Layer 4 of a small transformer language model trained on English Wikipedia (12 layers, counted from 0, width 128).
A neuron's activation on a vector x is squared ReLU(weights . x + bias), where the dot is the dot product.

Input weights of the MLP neurons that the questions are about. A number n stands for n times 0.0009.
n35 (bias -0.011): 40 217 -39 112 -242 -102 79 -46 -15 -178 125 -79 -32 148 -45 99 -20 -198 -65 -33 4 -34 164 0 -80 87 94 110 -33 7 -382 83 79 248 -247 -191 89 276 -146 -152 -15 -37 -33 -15 -38 33 -63 175 -163 -109 -132 -20 -109 -54 44 -283 60 -34 192 -166 0 -253 76 -7 139 158 8 330 -30 3 -86 -126 60 -159 140 140 179 58 62 294 99 7 48 74 40 -4 -94 -49 -115 95 -168 78 0 -47 -182 -147 -75 33 129 152 -53 124 32 145 -128 -40 29 179 118 -8 -210 76 78 -106 -223 195 -109 44 56 98 72 124 55 -154 -69 12 100 -224
n71 (bias -0.090): -64 -139 -78 154 126 -183 -82 34 69 -230 102 243 -121 131 192 -129 174 -53 -8 -8 38 87 148 -108 56 -79 -172 -16 -72 -118 -105 47 119 134 102 108 -54 -69 32 -154 161 70 -8 -199 133 -51 58 -83 16 -104 -113 -228 -8 -41 252 75 -164 74 -67 20 14 -68 12 -15 193 -123 167 7 -63 57 -285 28 123 20 -46 4 -89 50 -256 -126 -51 -120 -175 -140 -168 -70 -66 86 91 0 -56 19 261 196 -127 40 -186 29 -135 158 -169 105 -129 11 -84 123 67 -155 -222 73 173 -56 -163 -26 218 -28 131 100 334 0 -16 379 -85 -62 61 -31 172 -75
n154 (bias -0.073): 35 -95 -73 161 -45 -105 77 120 30 21 -131 -18 46 40 -51 122 82 -20 92 -88 -27 -34 -68 -66 122 30 -84 160 75 -58 -197 11 -199 -10 85 -219 -45 44 -115 211 -219 -23 40 -7 79 78 10 64 -15 66 -75 -14 24 -52 -3 -35 23 103 102 -92 298 18 96 -69 -103 101 -44 -137 -234 161 -473 287 30 -14 -79 -170 -143 -38 -58 -4 -75 19 179 116 -100 80 -196 -14 -64 114 29 -219 -221 8 -48 50 -53 -22 223 71 -62 -13 -25 162 29 7 109 -17 7 190 39 84 7 -95 50 28 146 -50 153 49 -103 24 -129 7 -36 49 144 -213
n193 (bias -0.069): -42 25 -19 -240 81 -129 47 37 71 357 -233 27 -19 77 146 3 -207 -162 303 155 -151 18 85 -49 -110 44 -73 141 7 167 23 -57 -33 56 44 -214 89 -67 -230 15 55 -29 -16 -275 65 293 0 -226 51 -143 50 -45 -52 -72 196 -190 -33 -180 124 -95 188 -50 77 -11 130 171 -221 -40 87 -102 222 135 -55 -35 -12 71 54 214 -52 -195 123 -27 105 -68 -149 -83 -53 -91 -4 -168 -58 37 43 4 160 0 -76 -76 113 -29 161 -14 -8 -119 -64 -235 268 -62 33 115 88 -11 -11 -168 97 10 68 -31 -50 53 -115 127 68 -81 -14 61 200 -172
n199 (bias -0.006): -98 -121 104 -10 -185 82 102 137 10 24 26 -50 -17 79 -129 76 186 59 115 -37 0 16 3 92 -5 -48 -174 -145 53 58 -212 -72 58 -64 -239 11 -76 106 6 -109 -90 -31 -23 -73 -68 26 -137 33 -54 101 39 55 43 -67 137 100 -21 29 -82 102 -67 -50 14 100 -120 119 78 131 81 -21 -34 61 116 -14 -18 -14 13 -49 -175 -86 -8 -20 6 -23 -40 -44 0 135 64 28 157 90 63 45 60 -28 -110 -61 -18 -138 -9 -77 25 -215 90 -64 106 -24 -141 -83 -69 66 175 13 -57 -27 8 99 24 124 111 -14 93 3 15 -91 108 228
n230 (bias -0.041): 61 -23 134 188 62 25 44 145 -10 -236 82 11 -205 126 89 0 -4 -109 -65 26 -82 102 92 -91 0 -75 17 73 -101 58 -103 -18 -114 -39 95 80 31 -318 54 3 81 0 -218 28 -174 56 137 -71 -143 32 0 270 -52 -30 -75 -39 91 258 -32 28 -140 -86 65 -185 -17 20 89 3 67 24 30 104 281 -50 23 -35 20 244 14 -175 13 3 195 67 97 -42 -264 -71 -143 98 -72 -136 -41 -62 -219 47 -178 22 159 -106 -201 -30 53 -65 -135 140 117 58 -273 -136 167 210 -46 -41 84 125 -3 -127 178 85 -18 -31 116 161 29 53 35 -126
n232 (bias -0.048): -10 -130 -57 -78 -219 192 -7 192 90 42 -153 -75 89 -171 74 -176 -22 31 -52 78 59 103 211 -193 -58 62 20 48 79 10 146 225 -47 -139 -79 141 -95 -60 59 -74 -21 64 -134 -56 -213 -20 25 58 -81 131 37 0 77 0 76 97 -41 -71 113 -54 216 36 -105 3 149 89 111 -14 -20 68 -89 98 120 -271 -149 -88 -196 81 -234 280 -43 -194 -262 -145 49 71 -53 -89 97 63 -25 7 -44 -27 -161 65 61 -124 -103 337 52 76 239 -59 -63 195 4 38 -131 59 54 48 -110 130 24 28 78 139 -85 18 -191 35 -162 -93 -85 68 91 82
n263 (bias -0.104): -164 87 -26 -21 22 -101 29 -106 -77 -92 202 143 143 54 90 -3 106 22 102 -31 -11 65 94 -63 -169 137 -161 -93 0 -72 116 135 42 -73 -14 278 70 67 -42 -218 83 -135 70 -11 60 17 194 -45 116 82 -150 111 -55 -342 59 136 82 -89 98 -64 -24 -137 -42 52 -85 122 116 32 235 -6 109 27 -108 -148 -92 129 -160 92 -132 -170 24 71 -92 -14 144 -45 -291 112 -42 -41 -95 30 107 -123 7 80 -228 -201 105 307 255 143 105 -186 -73 57 240 -18 -11 0 -230 -54 -101 -22 -251 -37 -44 -245 188 -67 117 59 85 -181 -24 162 22 -43
n309 (bias -0.097): -12 98 -42 201 -218 20 -66 109 160 206 -119 102 -30 -47 -154 -17 7 150 141 31 57 130 -73 -123 -85 -76 141 -44 97 -76 36 -79 -23 18 -10 -97 -19 -120 -37 -81 -170 -65 -10 -74 91 -67 -26 17 -112 -16 -273 75 10 -157 -33 102 -41 37 -9 49 -65 144 -60 9 131 -179 -6 131 -28 -9 216 15 -167 73 95 175 93 -143 90 -79 0 -42 57 65 12 -190 -65 202 119 -9 90 -263 -148 18 -103 43 -131 -270 61 117 37 107 66 -54 -171 37 21 -105 203 79 -30 221 -39 -47 99 -67 65 0 -100 20 123 -45 101 6 -185 132 96 -25
n324 (bias 0.009): -84 -75 -47 25 -125 45 -65 -26 22 -73 -33 -102 -15 17 0 -83 145 234 -93 16 159 -11 0 0 -6 55 -40 126 44 25 -51 12 78 63 -293 -62 9 224 -202 76 134 178 37 -55 13 -114 -101 66 -18 -38 -86 80 9 16 -3 38 6 -85 151 -155 -32 173 100 -58 28 143 -156 68 -8 49 -174 191 57 -109 74 -71 104 53 -93 -18 66 35 -201 -39 90 -95 -21 -43 15 -14 -167 21 -114 -166 18 18 -170 -192 -28 115 120 17 36 44 50 9 -70 3 -14 192 -258 169 50 -20 73 61 -130 79 34 -92 -39 47 15 119 71 33 -79 -89
n330 (bias -0.072): 72 -35 58 -119 -251 69 -23 54 -196 67 22 3 -58 -115 -179 51 111 193 -33 57 157 -17 37 -30 -60 60 184 85 -64 -6 -27 41 -48 -67 23 3 67 72 -180 0 -125 -215 -172 -121 51 -102 -181 125 85 170 77 133 223 73 25 0 223 -42 -3 21 3 178 0 -167 88 95 120 -85 20 -36 -190 55 26 -344 -111 -207 -16 153 -81 -370 -57 22 -49 -29 35 127 -68 -112 62 79 -150 -7 -69 23 -189 -52 33 -109 -67 126 131 131 203 -28 83 153 11 73 -109 172 59 46 0 -10 -75 21 7 -134 -170 55 -108 74 224 -29 16 -24 34 69
n375 (bias -0.083): 48 320 -115 0 18 48 100 11 -70 58 -10 -191 97 46 78 55 0 -112 58 -31 112 233 -206 40 65 75 320 208 7 106 -100 -11 123 159 47 -206 -88 -62 -15 51 50 -141 -23 160 135 31 -11 -143 77 29 285 15 -77 -154 199 122 135 -25 -20 30 44 -95 23 -28 71 189 -130 -57 -74 167 -136 136 -161 75 172 -143 -7 -202 -168 -86 -52 -206 -42 -7 85 -11 -167 -140 64 -179 68 -257 -153 -24 -80 68 42 39 21 -97 -8 -80 78 -65 -125 79 36 151 165 85 60 54 -385 -157 -25 16 -77 -179 -21 82 49 91 -4 38 -82 -191 95 -140
n389 (bias -0.095): 91 -71 -348 -226 4 -99 38 -179 -74 20 59 24 -28 69 67 -38 153 -166 -54 225 35 -23 -69 90 81 354 130 185 -111 29 -100 -76 45 -15 27 272 188 142 78 -141 -172 166 33 125 -132 -37 -258 -16 251 -178 197 -75 51 -194 -88 130 -171 -215 -130 40 331 -142 -210 -93 -4 -65 -182 -49 -27 -10 62 92 -11 -133 81 -47 177 -4 51 -100 181 7 -28 -19 -69 -103 -16 188 -60 -29 45 169 -141 -65 43 -250 -250 -13 15 -215 280 4 263 44 122 57 -72 -96 15 66 -44 50 -56 199 -83 141 63 -78 -95 84 -32 -94 110 -59 0 100 -78 46
n466 (bias -0.065): -120 -21 -67 -58 113 49 -296 -146 7 176 209 -68 41 25 39 45 -72 -33 -189 8 134 -25 54 -63 43 -4 168 19 80 320 -135 -82 -130 239 101 -122 -187 149 -35 -63 -54 -25 98 -271 -204 -59 0 132 -217 41 77 74 52 -171 38 -54 18 71 101 -255 -98 -30 106 171 -78 -107 -58 82 -128 -74 55 169 -254 0 -100 -162 85 18 -55 -128 225 -210 76 109 65 119 -153 -11 -132 -149 91 37 25 -20 -51 42 -117 4 234 -14 108 49 64 100 -80 -87 96 -159 18 144 68 -111 -249 -79 32 23 259 103 78 -37 -76 88 0 275 7 30 73 29
n501 (bias -0.098): -70 -11 -208 -42 -100 46 106 56 89 -79 -174 38 306 -113 -84 89 85 103 93 -227 244 92 78 -334 132 -110 -66 166 -169 67 -53 4 106 -18 -143 83 82 92 -157 -181 -289 25 72 201 28 -7 46 27 -87 8 39 -121 98 -44 -11 3 -22 97 34 -176 3 82 -46 -246 98 102 -7 -36 -33 -145 199 125 -183 -8 -29 -132 238 245 -15 -211 -53 -41 -159 212 21 30 19 147 184 -102 -19 -188 -124 25 -45 -96 29 12 0 59 4 170 46 123 -39 128 8 88 -48 -183 46 92 -156 84 119 41 -45 -4 159 -297 46 -239 94 -159 -7 -54 272 26
n503 (bias -0.082): 86 -137 86 131 -144 -87 -7 -158 7 100 -155 -186 11 18 -181 -95 -126 -58 33 130 -103 51 73 -67 -164 -55 0 -160 -136 -118 -38 53 -105 234 149 213 -122 -142 -50 -283 -225 114 -43 -181 -64 67 -64 0 -12 -258 254 -75 152 -24 327 -75 -14 82 -160 -15 174 19 -69 -148 93 -14 40 93 -100 117 -205 -3 54 -8 -32 -30 50 7 4 148 66 79 -250 -149 10 30 0 7 72 35 8 194 -4 87 -4 -199 172 151 -35 -113 -148 249 30 28 -39 180 238 -22 -58 -86 -61 174 38 -109 185 -10 153 50 -158 219 118 30 -153 53 -111 133 96 95

Each question shows a token from some text and the vector x that enters the MLP there. A number n stands for n times 0.0089.

" Country": -186 152 92 15 41 -53 52 60 76 18 -215 38 43 43 -9 -334 -75 -134 -114 -233 37 -26 43 13 21 78 -150 30 15 -62 48 -22 -122 136 71 36 117 -77 28 172 -38 -185 -175 -158 -26 -155 17 -149 61 -10 -53 -67 -98 131 118 -152 -68 -27 73 -7 -119 -1 -60 113 -76 165 91 -181 175 -196 100 146 6 -187 145 -35 121 -65 81 259 -24 78 113 127 162 -2 -40 61 -140 -31 170 -68 -33 170 170 72 124 94 84 -100 -14 35 -2 4 20 -100 137 65 -34 -48 114 32 66 105 -266 57 -44 250 -82 -45 5 -10 -76 123 -96 -92 -297 35
The neuron with the highest activation: n193

" out": 20 121 90 -11 153 -126 -3 20 28 17 -64 -21 76 -166 -31 -358 48 122 -95 97 205 -189 -73 -122 44 -80 -39 38 22 -214 89 59 -216 105 -31 -120 -51 -167 180 -21 -139 -123 -38 -10 145 -163 52 -78 90 -62 -31 26 51 203 -29 -5 52 70 144 72 -58 2 6 -18 159 -11 147 13 210 4 147 3 82 -196 -134 -33 -240 29 163 31 -65 -15 4 145 20 -133 -12 -13 18 -30 201 -45 -22 213 168 33 130 260 87 -246 47 66 -169 -153 109 -11 52 103 -54 -29 21 16 -35 -161 -21 -39 -94 164 13 -50 -62 63 -111 206 -122 -20 -185 -113
The most active neuron and its activation: n503, at about 0.23

"\n": -89 125 259 -59 -43 -42 78 2 19 -26 -72 45 103 -10 41 -67 -116 -80 -30 -63 188 -108 -3 91 160 58 -92 -117 37 -205 -136 -37 -131 16 -163 -104 -97 -108 61 53 -202 -57 -50 1 63 -251 -42 -25 -45 -95 -8 -31 -14 216 70 -124 -64 32 -83 6 -177 32 35 158 93 45 161 -6 271 -49 76 102 68 -234 68 196 -285 103 102 72 -72 57 67 104 20 -125 -66 122 -208 161 169 26 127 114 258 12 23 134 31 -72 67 68 -42 -41 52 -173 -9 205 -113 71 -27 117 -146 14 -110 80 -147 88 80 16 -55 135 -71 148 -123 -147 -207 -76
The most active neuron and its activation: n35, at about 1.4

"ful": -111 243 -41 120 7 -48 42 -1 -175 147 -263 62 38 105 -78 -382 80 -52 -221 78 141 -4 0 -83 143 -115 -62 -145 87 -30 101 104 -152 23 0 -77 -63 -89 88 -25 -98 -231 -60 34 1 -190 -111 74 104 13 -168 78 123 69 -39 67 26 27 103 -58 -207 -58 18 54 24 -104 24 -59 144 63 233 54 -21 -213 -28 67 -103 -41 38 -75 -13 72 49 121 33 39 -69 77 -133 92 75 -188 78 252 177 44 98 183 108 -36 62 -70 30 -78 162 -97 37 90 39 145 26 -47 69 17 -69 143 -159 235 35 -59 -51 96 -135 64 -122 -140 -218 -35
Which two neurons fire most, strongest first? n309, n466

" of": -209 142 117 136 45 -255 37 119 -38 109 -185 64 62 -97 -105 -450 88 -3 -143 -63 151 4 59 -69 90 -3 20 -149 79 -83 126 25 -93 44 -46 -91 -4 -153 104 9 -165 -186 -44 93 122 -213 -133 -37 172 -46 -214 45 115 41 -51 82 69 37 102 -149 -116 68 -31 47 31 -22 138 -155 186 11 149 77 -53 -134 69 5 -25 -21 42 15 -43 -53 3 208 83 -118 -143 -69 -72 153 149 -49 -61 127 62 23 150 127 32 74 -1 70 -34 -51 184 -14 43 66 46 129 13 -1 -48 130 -71 193 -67 126 -66 -197 -18 180 -40 43 -120 -67 -235 -91
The neuron with the highest activation: n309

"ub": 31 117 95 -91 87 -188 65 87 -45 -30 -171 105 106 52 -172 -247 -119 96 -93 -44 176 -98 -44 -83 206 80 23 -6 32 -45 135 175 -231 41 156 77 148 -96 347 38 -98 -197 26 96 88 -240 109 9 55 -72 -22 -27 73 0 -2 -68 45 91 114 -217 -55 24 -99 123 -58 154 63 -50 248 -73 240 22 65 -50 -2 -154 -140 -1 -12 111 -87 -15 91 8 92 -141 12 -56 -122 29 113 -69 -37 136 128 165 21 93 19 24 13 -85 -116 34 107 -87 130 99 -6 52 -55 -54 -201 -41 -113 -98 -175 141 -12 -60 -114 68 -144 96 -153 -121 -206 -93
The three highest activations, in order: n263, n232, n375

" career": -159 34 206 -78 133 -165 159 76 1 -32 -93 -90 -10 14 -9 -319 90 40 -138 -85 3 -126 -5 -112 70 -67 -67 -54 18 -81 91 155 -148 57 -40 96 -26 -112 159 38 -108 -71 -128 100 14 -58 -24 138 103 -75 -18 -42 142 276 -114 -91 14 61 -5 32 -266 -21 72 91 -105 35 159 -11 219 -36 27 291 73 -270 32 3 -44 53 29 70 -47 24 23 -136 77 -82 -21 110 -99 92 47 12 84 215 193 -88 66 137 41 -174 -221 -110 -94 -88 84 -17 69 61 76 42 39 -39 -72 154 -93 -12 -77 359 -112 -119 -194 -59 11 127 30 -83 -59 -50
The neuron with the highest activation: n230

" un": -44 153 170 83 28 -226 -33 86 -67 -6 -271 37 76 65 -36 -258 -32 37 -136 55 87 -23 -10 -85 14 -54 1 -131 151 -128 134 182 -105 22 16 -111 98 -40 224 41 -63 -145 128 15 132 -174 9 3 83 -178 -39 -6 104 65 -45 -242 189 -17 199 -80 -73 174 -70 -6 192 28 246 -181 174 -24 131 41 -21 -133 10 50 -49 -8 68 68 -104 -37 -17 109 74 -80 32 -30 -159 7 127 -141 3 91 82 31 -5 143 118 24 170 44 -277 -25 62 -58 99 -2 -46 22 -72 180 1 -133 -112 -160 -75 143 -26 90 -180 56 -72 0 52 -145 -297 -23
The most active neuron and its activation: n309, at about 0.32

" |": -31 31 92 68 37 -175 108 -82 7 27 -232 60 59 -75 -45 -256 89 -70 -110 -32 177 -107 -108 -51 15 -10 -100 -22 46 -214 98 106 -122 76 -43 -55 -49 67 216 208 -132 -43 -53 62 128 -156 -66 97 107 -10 -195 107 54 103 29 -141 75 -83 86 21 -194 143 -20 132 17 56 107 -90 98 -29 141 120 31 -248 63 -48 -148 -33 37 6 -71 -19 -81 110 101 -19 -93 16 -185 155 162 19 18 163 65 15 51 119 80 -18 84 4 6 -44 84 -61 38 190 -53 -3 -85 5 -111 67 -24 327 -249 181 37 -115 -148 154 -58 150 -172 -96 -293 -130
The neuron with the highest activation: n324

" made": -168 333 164 -21 3 -104 186 102 -27 61 -67 -16 166 49 60 -160 60 71 -104 21 105 -162 -54 -99 -29 -162 -108 -6 63 -136 7 15 3 93 15 -111 38 60 155 179 -185 -231 -102 43 74 -33 -169 -57 164 -76 -115 39 52 65 -28 82 56 74 48 -12 -35 -38 -16 130 98 -23 191 -145 6 -103 32 106 -98 -222 17 32 -189 6 50 -46 2 -25 -67 223 73 -126 48 -86 -208 52 112 -112 -15 188 144 125 50 106 171 -232 -48 -187 -93 -72 146 -27 2 32 -27 146 -29 24 -126 46 82 27 48 208 25 -22 -199 34 -116 278 -74 -140 -144 -130
The three highest activations, in order: n154, n375, n466

" von": -144 154 169 -79 11 -82 153 -16 -257 11 -124 36 73 -50 -159 -239 12 -61 -159 37 111 76 21 22 192 -215 -193 -206 4 97 -106 68 -84 75 -3 58 147 -52 207 81 48 -48 -59 -51 121 -215 -205 -138 120 32 -121 -25 70 218 -280 -66 39 -134 83 30 -29 -96 -91 55 -20 39 105 20 133 15 124 75 93 -198 -53 68 -212 47 118 -25 -89 -162 179 -126 92 -22 -89 123 -114 -11 59 -153 117 151 162 64 189 207 -4 -1 37 61 -31 -110 168 10 -53 39 43 11 -36 97 -47 193 61 34 -42 189 -63 -30 -51 63 -54 50 -136 -72 -9 -66
The three highest activations, in order: n232, n199, n330

"ss": -150 79 -146 -81 101 -105 -8 -11 -106 133 -162 32 138 23 -2 -200 86 -29 -51 -121 75 -207 -108 98 112 -111 -51 -143 91 -78 54 -7 -212 108 -54 53 97 -12 365 109 46 -44 -94 144 82 -133 -116 -90 119 -77 -148 -35 92 220 -110 -65 90 -33 99 61 2 -143 91 22 0 101 216 -163 116 -21 229 18 -46 -138 -58 12 -149 -9 0 -40 -96 95 77 94 147 36 -88 -16 -195 129 206 -106 189 186 86 146 53 71 177 -15 -141 -57 57 9 90 -2 26 44 -50 95 -43 -1 -28 31 80 -71 -131 85 25 -265 4 25 -64 116 -147 -137 -166 -208
The neuron with the highest activation: n154

" died": -3 191 207 -139 17 -158 5 56 -64 31 -88 -32 58 -15 -15 -232 39 120 -81 45 -10 -151 -126 -37 -80 -211 -156 -141 -17 -88 -70 121 -135 195 -68 28 -159 -71 202 66 -141 -89 -100 -12 197 -220 -128 37 153 -63 59 135 116 162 43 70 -26 84 61 100 -8 -59 76 12 -10 33 92 -97 8 -18 27 224 128 -207 64 12 -12 -80 50 33 23 39 -10 -5 74 -96 -159 31 -193 -13 90 -166 112 283 118 -17 168 280 109 -161 -82 76 -62 -124 -28 -7 -70 57 56 -138 -1 116 -1 44 60 91 -48 224 -107 109 -110 62 -119 169 -223 -73 -171 53
The most active neuron and its activation: n503, at about 6.8

" literature": -175 116 -3 3 157 -113 95 26 -46 2 -245 72 101 2 -58 -355 81 -62 -249 -70 172 -198 47 -13 -31 -9 -102 -40 125 -90 100 13 -87 70 186 102 -61 -74 149 157 -114 -63 -74 120 93 -142 -86 99 126 10 -123 -82 165 255 -7 -81 -200 205 105 -69 -104 140 61 76 24 43 16 -115 75 -120 58 109 12 -160 -25 -88 -13 31 72 -108 -63 142 27 50 207 -94 -120 -5 -227 -9 86 18 109 129 217 133 57 129 -18 -38 -141 -27 -154 -109 55 -115 55 69 0 63 34 57 -83 181 -149 21 -101 133 -128 -104 -79 23 114 109 -160 5 -130 17
The neuron with the highest activation: n330

"|": -15 218 143 -93 37 -152 152 -18 -201 30 -239 115 31 -8 -17 -122 133 -69 -122 -13 196 -131 59 126 159 -117 -93 -203 78 -2 -10 121 -186 52 -141 -45 20 47 102 62 -272 -16 -149 6 28 -109 21 -6 99 -108 -49 76 27 114 43 -115 -93 19 30 45 -204 -45 -8 165 -38 -109 201 -71 148 -87 160 129 105 -303 -38 92 -13 156 -43 -47 -58 -82 171 154 88 -30 -126 -8 -66 132 146 50 49 41 39 -94 239 187 -68 -105 -13 19 26 -34 185 -18 -60 5 116 -16 44 1 -97 40 -45 226 -55 28 82 -135 -136 35 -44 157 -110 -159 -143 -181
The neuron with the highest activation: n230

"ne": -137 224 -43 -85 162 -116 -85 -68 -60 83 -107 79 212 -30 -36 -358 -72 36 -230 -16 234 -100 -88 -15 78 -92 78 -16 35 -32 54 35 -264 109 21 48 11 -35 219 150 -73 -68 -79 35 30 -196 -10 -49 68 -45 -21 55 124 209 -133 -74 -101 80 57 44 -127 -83 107 -65 -16 81 -48 -215 59 60 101 128 59 -265 39 118 -188 -24 82 42 -47 50 82 62 173 124 -33 -60 -49 101 196 -21 84 124 130 73 61 67 43 -65 96 -91 -117 69 129 -162 76 94 -63 113 -37 -86 -129 70 7 62 -143 53 -43 -86 -47 182 -75 190 -213 -154 -140 -124
The neuron with the highest activation: n466

"na": -45 97 -45 -118 199 -147 78 44 -88 90 -180 175 25 -169 -83 -218 34 -42 -352 -10 234 -44 -68 21 63 -56 -31 -65 142 -91 34 -16 -357 75 63 145 92 -58 357 47 -31 -113 -191 104 100 -257 -111 -93 24 47 49 -1 20 145 39 0 -149 82 89 39 5 -30 82 41 -103 226 -52 -133 161 -52 121 41 5 -252 -23 38 -4 16 95 -3 -72 -38 65 8 49 22 -73 -15 -210 59 204 53 78 65 195 101 83 102 14 -70 55 -41 -76 -37 115 -72 -6 -2 75 28 -2 -40 -98 8 -82 -34 -213 151 72 -79 -8 131 -31 118 -2 -21 -158 -71
The neuron with the highest activation: n389

"}": -45 34 70 -111 -46 -172 49 -43 18 120 -207 -26 137 50 -67 -225 71 -161 -119 -22 328 -132 50 -61 67 -54 -29 -15 28 -66 -17 51 -66 136 65 117 -107 -96 310 129 -20 -184 -42 71 76 -134 -101 -104 166 1 -243 -15 -3 69 -19 -2 -41 57 48 14 -217 80 -30 -70 -42 87 0 -30 128 -120 177 104 112 -203 43 15 -179 82 70 31 -109 0 50 230 18 -57 -61 48 -121 130 225 6 -34 225 20 102 49 -1 125 -77 -17 26 -95 -129 162 -84 69 154 -114 -24 -12 46 -100 28 15 114 -311 234 75 -187 0 22 60 56 -39 -57 -226 -6
Which two neurons fire most, strongest first? n230, n501

"em": -3 200 144 -119 212 -47 101 119 9 21 -179 13 63 -35 -103 -214 -39 -74 -159 -120 156 -169 -56 -85 116 -119 -110 27 158 -210 112 -12 -302 178 47 51 99 -69 172 46 -184 -121 1 51 44 -152 30 65 181 -34 -138 -19 107 95 -80 -188 -17 84 29 -172 -171 158 -24 145 -90 128 72 -39 60 70 81 23 37 -147 -7 -66 -141 12 -30 131 -122 211 -70 41 119 -200 -65 -33 -123 -27 174 -79 42 53 153 142 117 95 42 23 18 -2 30 -15 112 -104 66 141 -44 102 -150 -55 -114 141 -6 15 -97 209 -53 -158 -32 117 -35 143 -162 24 -174 -13
The most active neuron and its activation: n232, at about 0.11

"ata": -50 88 130 -230 108 -62 151 5 -21 -26 -173 195 3 27 -60 -182 55 -54 -233 -52 139 -238 50 -27 36 -118 -29 -30 23 -107 86 77 -214 5 -4 209 64 -82 277 63 -61 -214 -287 96 126 -247 -156 -64 47 -49 -120 -35 17 148 72 -80 -21 22 227 28 -91 -78 6 75 -31 195 7 -89 155 -102 136 28 96 -220 -67 -53 -125 5 5 16 -59 77 108 46 79 -116 -86 20 -162 108 178 19 75 241 207 50 98 169 54 52 8 53 -16 -84 143 10 -46 63 57 65 -27 -62 -77 -14 -85 -12 -79 91 18 -210 -24 175 -84 105 1 -54 -146 -48
The three highest activations, in order: n263, n330, n232

" cancer": -79 100 101 -123 22 -14 1 66 -217 32 -8 -40 65 29 -25 -306 58 1 -33 -33 30 -118 -40 -33 -39 -155 -116 -150 -22 -156 40 67 -292 51 -1 158 -173 23 160 67 -108 -57 -4 74 216 -198 -106 30 136 75 88 4 136 278 -118 -118 -97 102 106 -23 -63 103 -156 69 -93 102 125 -55 -3 82 134 230 204 -144 48 -115 9 -5 170 44 -52 69 143 -85 36 -48 -127 59 -124 -38 141 -89 49 242 215 -29 67 132 117 -49 10 -43 -107 -80 -57 -3 9 -14 132 -97 0 79 -83 164 40 38 -108 151 -10 -98 -176 105 -104 151 -184 -130 -209 -8
The neuron with the highest activation: n503

" 47": -132 37 128 -10 52 -223 114 29 -53 69 -263 21 -6 -90 -47 -246 126 36 -175 -107 176 -135 -114 -33 98 -81 -89 23 -32 -144 209 140 -164 31 -103 30 -62 -16 221 99 -28 -97 -81 8 67 -124 -178 -61 145 208 -230 79 40 111 -27 -191 -73 61 3 58 -175 32 23 -54 3 -6 18 -38 112 -27 113 43 143 -91 82 20 -21 78 44 51 -63 -10 16 246 46 -144 -55 -79 -168 25 266 29 18 257 -79 25 68 49 26 -67 -7 43 -77 13 75 73 141 85 3 19 57 -16 -14 226 -169 52 -133 292 17 -216 -55 -17 59 130 -46 -45 -260 13
The neuron with the highest activation: n230

" IV": -176 95 220 -135 -64 -71 65 -99 -75 -32 -210 115 -21 -48 -26 -340 -20 -29 -209 -173 97 -40 -83 -21 191 36 -16 -45 55 -37 89 25 -65 -21 -74 104 -31 68 319 146 12 -4 69 -24 138 -165 -101 -71 201 -15 -226 -12 13 42 6 -52 -152 -3 73 -155 32 58 54 55 -117 128 104 -10 194 -100 -24 -61 66 -187 147 70 -106 29 159 7 -157 -134 -94 193 46 27 -121 -95 -137 123 92 9 127 233 -10 105 22 142 165 -9 -30 -16 124 37 12 2 219 -10 57 -12 86 76 4 55 -78 -28 -158 231 -88 -129 -111 27 -47 105 -15 -194 -197 15
The most active neuron and its activation: n232, at about 0.44

"si": -45 151 66 -72 96 -98 104 31 -37 94 -185 128 94 -20 33 -88 18 -126 -160 46 102 -221 -69 14 -3 45 13 -81 105 57 21 -8 -147 166 126 -8 -36 -9 171 60 -98 -162 -171 -54 -67 -209 -117 -20 129 -65 -177 -60 102 74 45 -225 131 35 148 -147 -78 -75 -92 89 89 231 -69 -159 146 103 297 253 -29 -235 -67 86 -110 178 -16 30 -134 197 -1 33 134 -122 25 -148 -207 85 98 28 80 175 154 29 121 -7 152 -22 13 97 -12 -102 12 -38 95 -57 -42 21 -61 117 -10 44 -2 -75 -169 54 -27 -142 -49 53 -2 158 -106 -124 -249 -51
The neuron with the highest activation: n193

"en": -63 54 55 -95 115 -80 41 89 -156 3 -71 114 62 -51 15 -211 12 -15 -196 -32 222 -49 -81 20 85 -239 -113 -167 91 -28 -17 20 -231 132 -149 43 82 -18 298 99 -117 -143 -143 -74 -65 -175 -116 -119 124 -33 -99 94 45 229 -121 18 52 49 77 53 -200 -149 126 169 -90 82 33 -97 93 -21 120 69 166 -314 14 69 -76 71 -28 35 -30 26 184 25 78 60 -57 74 -116 99 204 -146 26 215 197 -14 150 128 31 -69 -25 13 65 -7 99 -57 70 -38 -10 42 22 12 -71 -24 -9 80 -150 203 44 -81 6 116 -83 111 -245 -92 -159 -90
The neuron with the highest activation: n230

"lis": -122 147 16 -149 220 -181 166 141 0 70 -150 94 -63 -40 -55 -216 -29 -2 -123 89 139 -36 -58 22 78 -74 -97 -94 58 -81 39 -45 -262 -95 80 176 -83 -61 308 50 46 -111 -134 123 21 -338 -22 -135 87 -76 30 -71 69 207 -8 -184 -76 -7 157 -77 97 21 31 43 -38 50 -59 -289 61 -44 254 -34 84 -197 41 30 -105 -30 33 58 -68 31 99 21 83 -13 -114 42 -172 47 96 9 90 6 226 148 128 165 19 -34 40 45 -54 34 131 -39 191 124 12 115 -85 -51 -69 70 -92 -24 -130 193 71 -189 -92 23 -10 13 -132 0 -113 -74
Which two neurons fire most, strongest first? n193, n232

"itor": -166 212 119 6 -11 -77 72 78 109 21 -207 -61 26 -11 7 -269 215 46 -108 -68 153 -125 -237 -124 238 -62 -57 -23 23 -31 157 31 -140 43 -35 21 -42 -40 200 122 -176 -48 -167 177 127 -138 95 -45 107 -136 -16 186 18 188 -147 -69 -88 -4 28 -79 -185 120 8 43 -41 32 153 14 19 42 134 28 -48 -141 83 -74 -27 49 25 83 -111 190 93 -60 83 -143 -43 32 -253 18 139 20 46 223 -41 142 41 35 39 113 -183 -18 -37 -23 94 8 -66 82 18 141 -52 -19 -60 26 -28 -58 -228 234 -10 -195 -60 0 5 182 -63 -104 -235 -51
The neuron with the highest activation: n324

" Mini": -160 87 242 -179 82 -119 143 100 -92 4 -219 182 6 -89 -81 -163 27 -19 -132 55 84 -36 44 -26 32 -120 -64 -18 -92 -58 111 -90 -52 32 86 24 98 -13 240 31 40 -138 -197 -8 158 -87 -105 -60 174 101 -197 2 135 279 -58 -286 -60 -67 193 -30 -138 -9 -64 48 102 37 70 -148 89 -36 164 7 42 -194 5 89 -49 150 114 -8 -75 -31 94 -3 24 -221 155 37 -122 44 143 74 22 121 266 -67 41 147 48 -58 22 -46 -220 -48 18 -38 126 -7 175 1 -35 -22 12 143 -130 3 -87 73 58 -168 -238 119 -99 -12 -9 -2 -166 -7
The neuron with the highest activation: n193